Layer 4 of a small transformer language model trained on English Wikipedia (16 layers, counted from 0, width 96).
A neuron's activation on a vector x is SiLU(gate . x) times (in . x), where the dot is the dot product.
The model reads these tokens: "2" "3" "8" " |" " Sh" "an" "id" " |" " K" "il" "br" "ad" "ran" " |" " R" "ath" "ke" "ale" " |" "\n" "|"

The vector x that enters this layer's MLP at each token. A number n stands for n times 0.0093.
0 "2": 27 -35 -3 45 14 40 68 4 47 29 33 8 18 -10 -22 -26 -30 19 14 -13 -31 -60 29 -13 -32 17 -2 13 -42 13 -4 -37 30 -69 46 -9 -23 39 -26 -3 -35 -10 13 -3 9 -6 36 -1 0 -26 12 -15 33 -3 19 39 -55 10 33 17 -1 4 17 -21 7 51 3 -34 -40 10 -4 -3 -27 25 -51 25 13 -1 -5 -26 -15 43 7 -18 -14 28 -11 -21 26 47 6 -12 14 2 28 -9
1 "3": 45 -53 -21 60 6 19 62 -19 22 11 21 14 20 -28 -7 -13 -8 13 34 -21 -37 -58 32 4 -20 -8 -7 5 -42 -4 8 -47 26 -57 49 -23 -33 29 -10 10 -33 15 23 -21 8 -12 33 -14 -21 -2 -7 -33 41 21 19 47 -66 0 22 11 6 8 12 -21 22 23 -41 -33 -51 15 -10 -12 -30 -2 -44 8 32 -1 -16 -30 4 28 20 2 12 21 -13 -13 32 40 -1 -9 9 8 17 -20
2 "8": 32 -42 -3 75 -19 19 65 -15 26 34 31 -22 31 -15 20 -7 -5 34 31 3 -42 -33 30 25 -12 0 -20 20 -13 16 3 -51 19 -52 14 -33 -34 45 -25 9 -42 0 11 -13 20 -22 27 0 -1 2 15 -51 26 -32 23 22 -38 12 11 15 7 8 28 -27 37 27 -7 -39 -42 -11 -18 -21 -43 15 -24 -4 33 0 8 -28 5 -11 10 -18 31 14 -21 26 34 57 9 -5 9 5 2 8
3 " |": 10 -25 -13 25 20 18 41 -12 8 47 21 -29 4 -13 73 -1 4 -15 -18 6 -16 1 -19 -5 13 -6 -45 -1 16 -24 18 3 -7 -10 5 -36 17 -10 38 -2 -5 0 15 -44 14 -41 41 6 -24 -30 -1 17 47 -21 -24 20 -24 40 27 5 -14 13 34 0 73 38 -1 -6 -22 12 -25 -29 -10 28 -36 3 31 15 19 -46 1 43 -11 -12 26 -14 15 -31 24 54 15 -8 47 -28 -3 15
4 " Sh": -19 -16 -30 -24 -10 23 51 -36 -6 18 23 5 -2 21 -24 -29 -63 -21 3 29 -12 -49 32 24 -6 -43 12 -6 -3 5 -41 19 31 56 9 3 -40 -44 7 11 -23 -37 -8 -21 48 -51 -9 -5 -18 -6 -9 1 43 -25 19 -21 -6 32 23 23 18 9 37 -51 48 33 -43 20 -55 -11 -17 -3 9 34 -19 -17 40 -4 -25 1 12 18 -28 -32 -35 13 31 6 9 42 -11 -8 -3 29 17 -5
5 "an": -4 -11 29 4 10 1 35 -51 -12 14 30 -29 7 0 18 -11 -37 -14 13 -32 -13 -4 -18 30 -27 -17 12 0 7 -13 19 -14 -34 12 31 -30 -24 4 37 15 13 2 36 6 -24 -10 6 -8 35 -42 -17 -25 51 6 27 -24 -18 23 2 -5 -3 -25 24 -19 27 2 12 -10 4 26 10 -31 -51 -28 -40 -39 56 35 -21 18 8 -11 0 -30 1 11 51 -3 35 51 49 -40 11 2 20 19
6 "id": -3 -20 22 14 18 -15 21 -15 26 0 47 7 -28 5 -2 -26 -30 3 0 -20 -19 -17 -38 -7 -17 -9 -1 57 -16 1 -13 -48 11 -14 47 -45 -66 3 -15 4 7 29 50 -9 19 -34 10 13 -33 -13 13 14 32 -42 40 -15 0 17 12 -3 2 33 14 -5 -25 38 9 -19 -4 10 14 -22 -40 19 -78 -30 38 37 -28 -27 8 63 15 -16 4 41 59 33 47 38 33 -23 -17 -11 26 -14
7 " |": 23 -24 -7 18 19 16 50 -17 7 50 25 -25 2 -16 65 -7 6 -4 -20 17 0 1 -19 -5 18 -3 -35 -4 8 -18 23 -5 -29 9 -5 -37 16 -4 34 -5 -5 7 11 -40 -1 -47 33 -6 -28 -34 -5 21 44 -4 -24 33 -17 38 30 16 -17 7 34 -2 46 34 1 1 -36 13 -14 -16 -11 30 -38 11 28 18 18 -42 -3 34 -22 -19 22 -1 23 -24 28 56 10 -9 60 -27 -9 10
8 " K": 0 -12 -19 2 -25 7 54 -67 20 32 -12 -16 -4 15 -5 -13 -71 -22 -10 22 21 -4 29 -1 -32 -40 16 25 -8 6 -28 11 -10 -1 8 -18 -65 -2 2 12 -9 -71 31 -24 3 -25 37 1 -17 -6 9 -18 52 -35 7 -7 -9 33 -14 -5 -31 -4 18 -52 47 37 -14 13 -35 -9 -19 4 6 26 -41 -20 43 -7 -22 -22 28 13 9 -30 16 -14 27 26 21 30 -6 -42 29 -4 43 4
9 "il": -6 -9 -25 -12 37 -25 37 -68 10 20 37 0 14 2 14 -19 -6 11 21 -44 -64 7 10 51 -25 -8 -30 38 -40 13 -20 -7 -51 10 4 -35 -11 -4 67 32 -16 -15 42 -30 24 -7 37 -5 -30 -52 17 0 28 -26 48 -15 -9 16 17 12 -39 33 6 -53 -4 39 -30 -32 24 -1 26 -2 -36 -1 -36 -57 23 28 -38 -19 25 21 -12 -16 8 38 28 20 23 35 13 -23 19 -4 12 -4
10 "br": 0 -2 24 21 -1 14 15 -42 9 34 7 -3 -6 26 -18 8 -27 -25 -14 -13 -26 47 70 -9 31 26 30 14 -20 36 -24 -8 2 13 50 -12 9 6 13 43 -11 -77 2 -38 0 -26 -42 10 0 -1 38 8 22 -43 -5 6 -10 12 2 -15 -10 11 15 -62 30 64 34 -6 6 -19 -7 -11 -10 25 -65 -3 40 -29 -15 -20 -2 16 34 4 53 46 46 26 77 38 -16 -20 18 -14 -20 79
11 "ad": -6 -47 -14 15 -1 6 25 -37 1 -23 38 8 -24 23 15 -5 -14 43 -44 15 -38 -49 -22 12 -19 -4 -6 16 -29 -22 3 -32 -15 -54 31 -5 -21 -8 45 19 32 22 27 -21 7 -16 -12 -9 -24 -38 34 5 26 25 68 -24 -34 7 33 -22 -23 1 20 -11 3 45 -9 -22 -39 3 32 7 -31 21 -63 -56 35 -7 -11 11 6 31 -44 -32 20 26 68 -10 31 38 -4 -64 -14 -3 -8 -25
12 "ran": 5 1 -17 -6 1 -5 28 -35 3 -4 43 -22 55 22 2 -38 7 9 14 -23 -66 8 -22 73 -30 -2 -13 16 -19 -23 -6 -32 2 56 27 -33 -13 19 12 45 1 -5 34 -7 -34 4 2 -28 52 -24 2 -36 37 -19 10 24 -18 23 3 -14 -6 28 -9 -36 20 26 23 -11 25 15 47 -8 -10 -33 -53 -87 34 -14 -21 -27 -4 -13 0 18 45 -1 22 -14 26 48 1 -39 16 -2 -8 16
13 " |": 24 -25 -11 16 18 17 50 -15 11 44 27 -29 0 -13 64 -5 7 -3 -20 15 -5 5 -12 3 13 -5 -42 -7 7 -18 23 -2 -31 1 -11 -36 16 -6 34 -5 -1 4 14 -35 1 -44 35 -4 -25 -37 -4 17 46 -10 -21 35 -17 37 32 9 -18 10 29 -2 46 40 4 -2 -28 17 -17 -11 -16 34 -34 11 29 12 15 -43 -3 30 -18 -15 27 -3 28 -24 29 56 16 -13 59 -27 -1 8
14 " R": 23 -30 -5 -15 -29 6 37 -82 15 1 2 3 45 0 8 3 -94 -12 -27 -7 -23 -29 44 -6 -2 -43 -19 -6 -7 12 -5 11 1 -2 -28 6 -10 -8 1 33 -33 -62 30 -37 -9 -39 21 -7 33 9 49 -20 31 -18 34 22 -14 25 9 4 -31 -27 34 -41 50 49 -4 36 -14 1 9 -16 -22 22 -30 -25 38 -9 -21 -21 18 37 -1 -29 -21 35 27 21 7 30 -38 -23 29 11 25 22
15 "ath": -28 -16 -26 -19 -8 -4 -6 -49 7 14 21 3 -20 -26 -26 -27 -42 2 -2 17 -50 -32 24 35 -13 -24 13 2 27 -11 4 -50 -19 27 10 -9 15 -15 75 29 19 14 -7 -14 15 -18 39 2 -58 -66 0 8 45 29 17 -33 -5 7 52 0 -19 27 26 -49 25 31 46 -17 -20 31 3 -24 27 -21 -37 -40 34 -6 -25 -4 -12 -6 -15 -10 22 23 29 -13 24 53 10 -37 -8 -8 -2 3
16 "ke": 45 -37 -37 14 15 12 -11 -42 11 1 -9 -3 12 20 -63 -19 -17 29 17 26 -27 29 -46 32 -24 -19 -12 -25 11 -11 13 -46 -35 21 10 -20 9 28 7 -11 7 13 46 -19 -16 0 29 38 8 -6 35 -9 48 -27 84 -12 -18 25 13 -6 -50 11 27 -35 50 25 32 1 -18 -2 2 -30 -17 -21 -66 -10 37 -51 2 -7 -10 -4 -35 -21 -6 27 36 44 16 30 -5 -56 -18 -15 -26 9
17 "ale": 28 -6 -10 -32 32 14 22 -43 -10 -36 54 46 20 -9 -17 -15 -27 16 9 -13 -41 -56 -3 -10 -2 -4 -40 41 -27 16 -3 -9 26 4 41 -38 -2 40 28 47 -25 12 45 -17 -12 -18 7 10 25 -39 14 3 34 -37 53 10 0 28 47 -33 -9 -4 27 5 63 1 49 7 1 -31 63 -26 -24 41 -33 10 46 3 -12 -23 -26 30 2 -10 20 20 36 -10 -12 46 18 -23 15 9 -2 -8
18 " |": 22 -27 -11 8 17 18 49 -17 16 44 27 -31 2 -12 63 -7 14 4 -21 13 1 9 -10 1 13 -6 -36 -10 8 -16 24 -2 -34 1 -13 -40 20 -8 34 -8 0 4 16 -34 -6 -45 32 -3 -24 -34 -5 17 46 -12 -22 35 -17 36 25 6 -20 13 32 -2 47 40 5 -2 -29 16 -17 -15 -14 38 -33 12 26 11 10 -46 0 29 -18 -19 25 -4 32 -21 30 55 13 -12 59 -25 -9 6
19 "\n": -23 -27 23 -8 -1 22 1 -34 2 28 -1 -21 -22 -20 49 -20 26 -38 -17 -23 1 -25 10 36 18 -13 -60 46 31 27 1 -1 17 -45 5 -36 2 12 17 -12 -23 -40 11 -28 4 -9 0 15 -15 -32 22 42 39 -16 3 21 -31 41 32 -19 -29 -4 -8 11 55 8 16 -3 -7 -17 -12 13 -4 -11 -49 30 51 -10 15 5 -23 35 12 -15 -18 -14 39 -19 39 57 -3 -19 21 -23 6 32
20 "|": 26 -57 -22 -32 30 21 -5 -11 14 27 14 -23 10 1 41 11 4 -18 -4 24 -10 -24 -22 -5 -13 10 -56 13 -12 -5 11 -16 1 -4 1 -17 35 -28 -22 7 -22 18 3 -26 38 -47 31 -9 -8 -35 31 14 43 -3 6 33 -1 27 9 12 -18 13 12 -19 25 68 -27 16 0 23 -17 -6 -24 4 -10 0 53 -36 9 -23 26 39 -7 -8 36 -46 24 -10 34 58 -8 6 7 15 -2 19

Each question shows the input weights of one neuron of the MLP. A number n stands for n times 0.012.

n94 gate: -1 -7 -3 -20 12 -24 31 28 7 -8 24 -19 27 31 -25 -7 -12 4 40 -8 24 -37 -2 -53 -15 -20 -19 2 -11 -5 -4 -19 21 -13 -15 -4 6 35 1 -20 -18 -20 15 -17 -20 30 -4 11 -25 -32 1 -6 2 3 20 17 -15 -12 -12 -16 -8 -10 -32 49 5 -1 10 -6 17 19 -29 -24 25 5 19 11 1 -32 29 12 13 -46 8 -1 35 17 4 -15 -4 -33 13 -27 30 7 18 9
n94 in: -17 -8 -5 -17 -12 -9 19 22 -10 -8 11 -8 22 34 -12 -5 -17 6 21 -23 18 -15 2 -22 -20 0 -34 -47 -30 14 27 -30 3 -10 -30 -2 -6 -14 -16 -26 9 -13 13 -28 14 37 -16 17 9 -15 -5 5 19 -34 -7 -7 -32 4 -13 -23 -2 -3 -36 40 -39 -5 22 -15 39 20 1 -17 3 9 10 5 -7 -35 26 -4 11 -6 -17 -26 31 16 -2 -20 2 -14 14 -12 32 -13 9 11
On which three tokens does it fire most, strongest first? 4 " Sh", 15 "ath", 0 "2"

n141 gate: 1 -10 14 -11 0 4 2 41 -14 -21 20 2 -42 7 3 12 15 -33 20 23 24 -23 12 8 36 7 8 9 -9 -16 0 29 24 30 1 0 0 18 -7 5 -3 -32 -3 14 -3 11 -25 -6 -1 -1 11 -22 11 -13 2 14 -18 9 -9 -5 -14 9 -2 4 1 -13 6 -8 17 -16 9 12 -3 -3 -1 45 -19 -35 5 -18 28 -16 7 -9 2 19 -31 6 13 -5 -1 -8 5 5 -6 -2
n141 in: -5 19 0 -2 -20 -5 -4 -4 10 -21 20 -6 -5 7 23 9 -11 -29 -3 16 11 1 -6 25 0 4 -8 3 -20 4 15 -10 15 20 -1 -32 -40 -16 -20 -1 13 -1 -13 -8 1 2 -16 -4 -24 -32 -29 11 14 -5 14 -32 -29 11 -13 -19 -8 36 16 27 -40 10 -7 -8 10 -5 -11 -31 -8 -5 8 -5 -12 -22 8 39 13 23 -2 4 32 25 -10 4 14 -12 -2 -5 -7 -16 6 0
On which token does it fire most? 14 " R"

n323 gate: -15 -8 -1 0 -13 14 10 2 6 17 -4 -29 29 33 -12 6 -1 -24 -11 -22 -4 3 5 17 -5 13 -34 19 9 -7 -25 35 -7 -10 40 6 19 -1 25 -24 -20 26 56 12 -1 7 6 23 26 -3 -32 -1 -9 0 11 14 0 -20 20 -3 -9 42 -22 4 6 15 -6 19 12 25 -20 23 11 10 17 11 -11 -5 -32 -6 26 -22 17 22 -4 -8 -28 4 10 16 6 31 16 3 9 -29
n323 in: -12 17 -18 -7 -3 2 1 -6 25 11 2 -28 3 2 2 -4 8 -22 1 -12 13 -17 16 -17 -27 12 0 -11 4 28 -9 4 -10 9 20 -24 5 -15 25 -25 -26 40 32 -2 -17 4 9 23 25 -9 -20 24 -21 16 -9 12 8 -9 25 -16 -14 17 -8 2 15 7 -12 10 14 -6 -18 -3 -8 0 14 20 10 -5 -51 10 20 -21 0 28 -28 5 -2 -3 16 8 -15 15 1 14 18 3
On which two tokens does it fire most, strongest first? 11 "ad", 9 "il"

n29 gate: 1 10 -16 22 -6 5 32 12 1 -9 27 -34 2 14 30 8 31 -36 -16 28 4 -16 -20 1 -9 14 -21 11 -3 -16 -7 23 5 -13 45 -6 -16 1 -4 50 10 -5 3 -17 -14 15 10 -14 -14 54 -7 -7 20 -20 14 0 18 -8 -16 -23 11 -14 -1 -4 29 -19 -23 -2 -39 0 20 -8 -6 -4 31 -14 -1 27 32 18 23 -15 -8 32 -6 41 26 33 -8 -4 -33 -10 -14 -49 4 2
n29 in: -3 -33 34 16 22 3 -9 -13 12 24 -23 21 1 -5 -13 -17 -34 32 36 -32 -15 17 19 7 32 17 -25 2 -19 -11 -17 18 -4 6 -31 -2 -14 12 14 -49 26 -2 -27 -19 23 -31 -17 0 -8 -12 16 9 -13 17 3 -6 -22 16 5 36 -16 -10 -13 5 12 -29 8 8 1 22 32 7 -16 4 -6 17 5 -35 -2 -27 -31 -8 -3 -4 9 -30 -26 -22 -6 5 52 10 10 33 -32 -1
On which two tokens does it fire most, strongest first? 2 "8", 3 " |"

n339 gate: 14 0 -53 20 1 -23 -5 2 10 10 -1 -12 27 0 -32 20 32 -24 -30 15 -2 -19 40 -17 24 -32 42 -24 26 -1 -58 5 -21 3 6 -24 -27 -17 28 -2 -49 -3 22 9 3 1 -30 5 -1 -6 15 24 -27 -30 -18 5 11 -10 19 15 1 8 -37 43 -5 1 7 9 28 14 10 -52 10 -9 -17 -20 -19 31 -23 33 -16 -16 -18 12 -14 7 24 -33 1 21 8 -46 33 22 9 16
n339 in: -31 8 -16 -1 -19 -8 -10 -8 23 -14 2 17 -29 7 -44 16 19 -7 -14 6 5 29 10 37 11 -19 -22 -1 26 55 -15 31 1 44 -15 -35 2 7 37 22 -3 -17 5 5 -19 11 -10 -9 8 3 5 2 4 -41 -29 -2 -26 -13 15 4 -22 -43 -3 4 0 40 -21 19 -2 22 24 -6 0 -10 -5 -16 -24 -5 16 -1 1 34 -3 -5 -19 -9 29 -1 13 -8 -12 -17 7 21 16 -4
On which three tokens does it fire most, strongest first? 10 "br", 4 " Sh", 2 "8"

n118 gate: -11 13 39 -1 4 -14 -40 12 15 20 -29 -1 21 -32 -23 -7 36 4 18 -18 -7 10 -22 -8 31 -24 -10 18 0 18 -1 5 29 -20 -15 13 -1 -1 -2 2 7 12 -2 25 6 12 -27 -5 15 5 40 1 22 -20 -11 -4 -10 6 17 21 -14 13 -6 -7 22 -43 -17 -21 -1 31 -35 44 9 6 -38 -14 0 22 32 -37 24 0 -5 -15 7 -6 -12 -3 16 -21 22 -33 -50 -2 4 -11
n118 in: -1 41 -8 -2 -4 -19 -25 -1 6 24 -19 28 5 -38 13 -25 34 12 2 -2 1 28 -42 -8 -28 -22 -12 -24 29 15 -13 1 15 -7 8 -1 -14 -34 -38 13 29 -3 3 -15 20 8 -23 -7 17 15 17 10 -10 -6 7 -40 8 -24 34 -19 15 5 -20 -27 38 -21 -5 -19 -1 25 -25 8 38 -6 5 -13 22 8 -17 -9 -22 27 13 -29 14 15 7 13 36 11 3 -11 9 -2 24 20
On which token does it fire most? 19 "\n"

n311 gate: -25 -1 1 -16 38 -1 -15 -70 4 11 24 7 -6 11 -3 -10 29 -32 12 33 9 24 6 1 30 -9 26 -41 -16 -22 3 -16 25 -17 10 28 14 20 24 46 -11 18 6 -41 -6 12 8 5 -19 37 -25 27 -14 -31 -18 2 1 -34 -10 13 2 15 -3 -24 -11 -8 -13 62 -42 -34 23 13 0 -1 21 2 -13 22 25 30 -7 34 -26 20 19 36 -2 -20 15 2 55 8 31 19 -17 -6
n311 in: -35 5 17 -6 18 17 -18 -22 -8 6 1 21 33 -13 -26 -22 20 -13 26 18 34 -12 18 4 14 -22 17 -26 -48 -18 9 -40 1 -27 5 -8 3 11 29 0 -4 10 -18 -14 -27 18 3 1 17 9 11 48 -21 19 -32 6 33 -9 -9 -1 -15 1 4 -42 11 -43 13 63 -10 -35 -18 -1 -3 -4 18 -20 -5 5 33 6 -31 32 -19 17 21 28 31 -14 6 14 -7 22 7 29 12 -31
On which token does it fire most? 2 "8"

n147 gate: 17 -2 45 -2 12 -9 2 -22 -22 16 34 29 -12 -7 31 -25 4 40 6 -21 14 43 -18 -2 -1 20 30 1 21 13 18 11 11 27 1 28 7 6 -31 3 -1 39 -6 -27 12 7 2 -13 11 -6 5 -19 -26 3 18 -17 -15 30 -10 -30 3 -43 -9 -20 6 23 7 -12 -29 16 -18 -7 44 -24 -38 9 10 -16 4 35 -1 20 -25 -6 3 -8 -1 31 9 -7 10 -11 -3 -12 -24 -14
n147 in: 9 3 27 5 -22 -19 6 -16 -38 14 -11 -7 8 -19 50 -38 -11 0 -3 12 -24 24 -6 -25 18 -23 24 15 28 -12 -13 26 -11 -10 10 10 19 -10 -9 -21 -9 34 -1 14 -34 29 20 -39 -6 -31 11 -5 14 18 -14 16 -61 15 5 7 14 -41 -6 -12 3 6 -5 -27 -4 13 -4 -45 40 8 -20 17 1 -12 -6 53 10 -7 -20 38 36 -4 11 54 -14 -2 23 18 -32 21 -23 -6
On which token does it fire most? 5 "an"

n211 gate: 14 -11 29 -2 -45 -22 2 -8 -4 -14 -21 11 4 -22 7 7 -31 -9 -8 -7 -30 11 14 -22 18 -5 27 2 44 -6 2 -3 10 11 5 27 -1 3 19 -14 15 4 -4 -1 -23 -27 -19 4 8 18 -29 11 -31 -10 22 2 3 24 13 -20 17 19 -12 42 45 19 5 -24 -11 8 -9 -5 5 -1 11 25 40 12 2 22 2 28 8 23 34 20 4 -2 -26 16 -13 -26 34 -11 10 21
n211 in: 6 9 24 13 -35 7 7 12 -7 -6 -10 -10 8 -1 4 -8 -36 -23 -8 21 -18 -4 -15 -8 1 12 17 -37 39 1 23 10 16 11 -30 -9 -16 10 9 -6 -13 -3 1 -5 -23 -14 -29 16 -18 14 -15 -13 2 -1 29 -29 -10 20 39 6 2 2 6 41 17 -4 24 -9 -11 -15 -1 -31 5 10 15 17 14 11 12 31 -11 -1 -10 12 13 -18 8 -23 -49 12 -28 -20 22 2 -6 -27
On which token does it fire most, and how strongly? 9 "il", at about 0.36

n67 gate: -16 -48 9 6 18 19 3 13 -12 0 27 18 -10 19 17 -10 -15 -5 26 1 9 20 -5 25 -5 -35 -15 5 -1 -14 15 20 4 -14 -9 0 2 -16 1 37 21 5 25 -30 -10 -4 -25 1 -33 12 -5 25 -59 10 -7 -41 -57 -2 -23 -3 -28 -9 30 -5 -21 -16 24 52 -5 -31 -14 -21 0 -43 33 38 -28 5 10 -41 14 -16 7 -23 -33 -28 -4 6 -17 17 -18 -2 3 13 -34 3
n67 in: 8 17 4 -7 12 19 -41 -15 19 20 -10 14 -6 -10 -16 7 48 11 -26 -16 21 -8 8 -15 43 30 25 7 4 -8 -10 -34 34 -55 -9 13 -21 10 15 -37 -4 22 -6 3 16 -1 4 -18 20 8 -3 -43 30 11 6 11 47 8 13 16 17 -7 8 -24 25 14 -15 -25 -13 15 3 -1 9 43 -18 -3 39 0 35 7 19 19 4 8 24 15 6 2 -22 -27 -8 -1 -3 -15 17 -7
On which token does it fire most, and how strongly? 12 "ran", at about 0.2

n253 gate: -8 16 16 -4 12 26 14 -16 26 -4 -8 28 -7 44 7 -16 9 20 -22 -3 -17 6 -4 14 -48 -5 18 9 -6 23 -17 19 -6 18 -21 -15 -4 -25 17 9 -17 -2 31 4 -10 -4 -10 0 8 37 -4 -10 2 -25 10 21 28 4 5 8 -25 -13 -24 2 -31 -33 0 -1 -4 9 -5 1 2 -8 24 26 16 -3 -31 -3 24 3 -1 5 -11 -5 8 -21 8 25 9 16 -1 3 -6 21
n253 in: 10 -6 5 -8 1 -8 -21 -15 -10 25 -3 -8 -10 -3 -2 -8 0 13 16 -15 13 -19 1 7 30 -13 -24 -29 4 -5 17 -19 3 7 8 40 1 1 -14 11 -7 33 -10 -3 31 0 2 6 -7 -28 2 -19 -17 16 -2 7 -26 -6 -18 -3 -13 2 11 0 19 25 -8 -10 -22 -11 -4 9 -11 6 -5 -12 -10 2 30 -4 -26 -3 -5 0 27 1 -17 31 12 -16 18 -6 13 -17 50 -21
On which token does it fire most? 9 "il"

n144 gate: 3 14 -45 -7 -24 -3 11 -3 4 3 9 21 6 -3 5 -9 -15 -7 -15 7 26 -3 5 21 -27 -7 4 9 8 1 -8 14 -32 26 -14 -1 -12 -6 -20 -7 -40 -23 5 -24 10 26 11 4 19 11 31 -13 8 18 20 -10 10 -39 19 0 14 12 18 2 12 -16 15 -10 7 10 -7 -21 -1 -24 4 6 1 2 -8 21 -7 9 -34 -4 18 -11 -18 -5 32 -17 -15 10 -17 -25 38 -21
n144 in: 6 4 -5 17 -16 -7 43 12 -4 -6 11 18 -5 2 9 -12 0 3 4 17 2 20 11 17 -26 -22 14 15 -10 -7 -8 7 -7 21 -17 16 -6 -1 14 -20 -37 -31 -3 -4 30 38 31 -1 19 17 11 -25 13 25 18 -8 0 -15 2 18 12 12 -4 24 5 18 -8 -9 6 26 15 7 -1 -18 13 7 -3 2 -28 13 7 5 -36 -1 4 2 -19 -3 34 -1 -12 20 10 -15 24 2
On which token does it fire most, and how strongly? 8 " K", at about 0.25

n125 gate: -1 10 25 -16 -1 -10 6 -15 -7 -11 11 27 -28 -48 14 16 -3 30 20 14 10 -33 -6 25 -28 36 -16 -26 24 28 18 3 -29 -13 -21 11 2 -63 24 -24 13 8 12 3 27 11 -8 -4 7 4 3 -16 4 -7 -28 -34 17 -21 1 -23 8 4 -18 -5 82 38 13 -19 -2 -9 -7 2 -12 -28 0 27 -3 -7 13 52 -6 22 9 3 47 1 7 11 -22 11 7 2 1 -14 0 22
n125 in: 29 -28 1 68 24 15 -35 8 18 9 -3 11 17 9 -23 -17 25 32 -22 -2 1 37 -7 -7 30 18 -11 -50 29 -5 -34 -31 6 -12 0 28 -8 12 46 8 -27 4 2 16 -16 33 -10 -29 -3 6 2 -21 -11 19 -11 40 -4 -23 7 1 -39 5 8 5 22 -29 -16 21 11 -9 -25 12 -21 5 3 -10 21 -36 -30 26 7 1 -4 26 45 36 -9 -11 -11 57 7 9 -40 -23 24 46
On which token does it fire most? 6 "id"

n310 gate: -19 28 -5 -10 -20 30 -4 -11 -4 -15 -42 -4 58 12 1 25 20 23 8 14 31 -2 -2 -17 -11 11 -11 -38 28 -8 2 -14 13 -36 3 -12 -20 -7 -35 6 10 17 4 -35 20 -31 -1 8 31 -29 31 -1 -8 -4 27 7 22 -14 2 -7 8 -26 -30 27 23 -11 -16 -11 2 -8 5 18 33 18 5 14 -3 7 -23 17 -13 9 24 -24 17 -15 -22 -21 -4 48 26 18 22 -21 -12 0
n310 in: 6 -16 20 30 19 -39 15 25 -35 39 9 17 -31 -8 -12 -39 -41 2 -24 -14 -18 -31 -1 16 4 -3 -15 41 -40 -2 -1 -6 -36 30 -1 -30 -4 -20 8 -8 -6 -25 -8 52 3 17 3 27 5 37 -24 9 3 20 -39 15 -14 30 -9 4 -1 15 -1 -13 -9 15 -20 -25 15 13 6 -14 -11 -25 15 -25 -18 -26 19 -13 -14 1 -30 1 -14 15 16 -5 -7 -30 -28 -18 -36 22 29 -22
On which token does it fire most? 10 "br"

n166 gate: -11 -3 -20 -6 10 15 8 28 58 4 2 -14 22 16 5 25 13 9 12 32 -7 29 19 -29 -32 14 -14 20 32 -3 14 17 -2 22 10 -5 -6 -11 3 17 -17 7 -30 -15 -29 24 -5 2 10 -13 21 24 10 10 -20 5 2 -8 24 -13 1 -7 16 16 -2 10 -16 37 -2 -6 -9 -8 -8 -2 3 -11 19 -3 -1 10 5 2 13 2 1 48 13 -23 -5 -16 -6 11 -22 17 -14 -19
n166 in: 18 -5 -1 14 27 6 -11 27 25 -16 14 9 -15 5 -3 -12 6 2 22 -13 23 -24 1 -22 -20 -4 -19 -1 37 13 4 14 0 32 15 3 -24 -2 24 20 -10 17 -2 -15 -16 36 12 -22 2 -3 3 -16 29 10 -2 -5 5 -13 -14 5 -13 -24 0 22 -17 5 -8 5 6 -21 -9 -14 -6 -3 -1 -1 -15 7 -5 -27 23 -7 -11 20 -14 3 -6 11 -3 -7 -30 -7 -2 4 -9 -12
On which token does it fire most, and how strongly? 19 "\n", at about 0.079

n347 gate: -25 0 -15 38 -15 28 29 -25 8 -7 26 32 39 28 -4 -34 45 -29 -9 10 16 7 8 22 -13 20 -4 -36 -19 -5 -1 -25 4 -16 -36 -19 -5 7 -8 -11 -7 5 -34 -1 11 37 -25 2 23 -20 -20 22 13 8 -19 -19 -2 -32 8 -1 25 49 23 -27 9 -15 16 16 32 -23 -10 -31 -1 -8 -13 15 3 -9 -22 -9 -2 -11 29 6 -10 -1 25 10 11 -54 27 7 -3 -1 11 -2
n347 in: -24 -33 -22 14 -13 -24 19 14 -20 -5 2 13 5 -15 -9 -19 38 15 -24 -16 -9 8 -17 -14 -13 24 3 -22 -24 16 5 -26 -3 -16 19 -1 -23 -22 15 26 -32 -3 -40 -11 10 10 28 -7 -13 -2 12 35 -13 7 3 -38 -1 22 -30 4 19 29 7 -1 -12 -25 3 37 12 -6 -30 19 13 -9 -11 16 62 -10 4 2 35 6 -19 -2 11 2 -5 -15 -23 -46 7 -8 11 6 30 -3
On which token does it fire most, and how strongly? 14 " R", at about 0.15

n120 gate: -9 28 -16 39 -35 -7 -15 22 -3 -18 14 -29 -41 -24 -11 -18 -26 14 34 -5 11 -14 61 31 -22 -7 -6 5 -23 35 -13 19 -24 9 36 -17 13 -14 15 -9 34 36 -6 -37 -13 4 43 -12 9 -4 -6 36 -8 -12 -13 -3 32 42 -46 -18 -3 32 -1 18 36 4 -27 -3 9 -16 -36 3 -29 -11 3 37 -11 8 2 13 -4 20 -13 44 2 -7 6 -39 -4 10 -23 20 37 27 8 24
n120 in: 14 7 31 -27 9 45 8 -38 22 23 1 1 -19 13 -48 -3 17 -2 -6 19 16 16 1 13 -53 22 -8 18 -26 21 -10 -12 -5 4 -22 -19 14 -26 -28 -12 -32 2 7 -25 -11 13 18 -12 29 25 -25 -14 -20 24 10 -13 -28 -32 9 18 -3 27 11 -4 -26 3 2 44 7 12 23 -9 -11 11 43 6 23 16 38 16 -33 1 -36 38 33 49 -7 -36 -16 1 -13 14 -13 -18 18 -6
On which token does it fire most, and how strongly? 11 "ad", at about 0.11

n242 gate: -28 -8 8 6 11 13 -3 23 10 -3 -17 8 9 -22 13 -7 8 27 6 3 -4 -19 2 -4 19 22 13 -14 -8 -31 -3 -5 -11 -34 12 17 12 2 -11 -37 -3 8 3 6 4 15 16 -10 0 9 -28 -27 -3 -4 3 -2 10 -8 28 23 -6 -15 0 -3 26 -5 -2 9 -6 -3 3 -11 10 -8 -25 6 3 16 20 -9 19 8 -20 -3 -34 27 6 3 -8 -9 12 1 -5 -27 0 -13
n242 in: -12 3 11 2 -25 8 -9 -29 26 40 26 -42 -9 38 23 -17 -3 7 12 -12 7 31 -9 15 19 -5 -12 13 -9 -25 -29 7 14 -25 1 -14 -13 0 -13 14 11 19 3 -4 8 -16 -19 14 12 7 -13 9 21 12 -30 -8 11 -1 3 -15 -6 0 4 -12 -12 7 21 -31 41 -11 -21 3 17 8 26 -4 -15 19 -4 -13 3 8 10 5 5 8 -13 7 10 -25 12 3 16 4 15 31
On which token does it fire most? 17 "ale"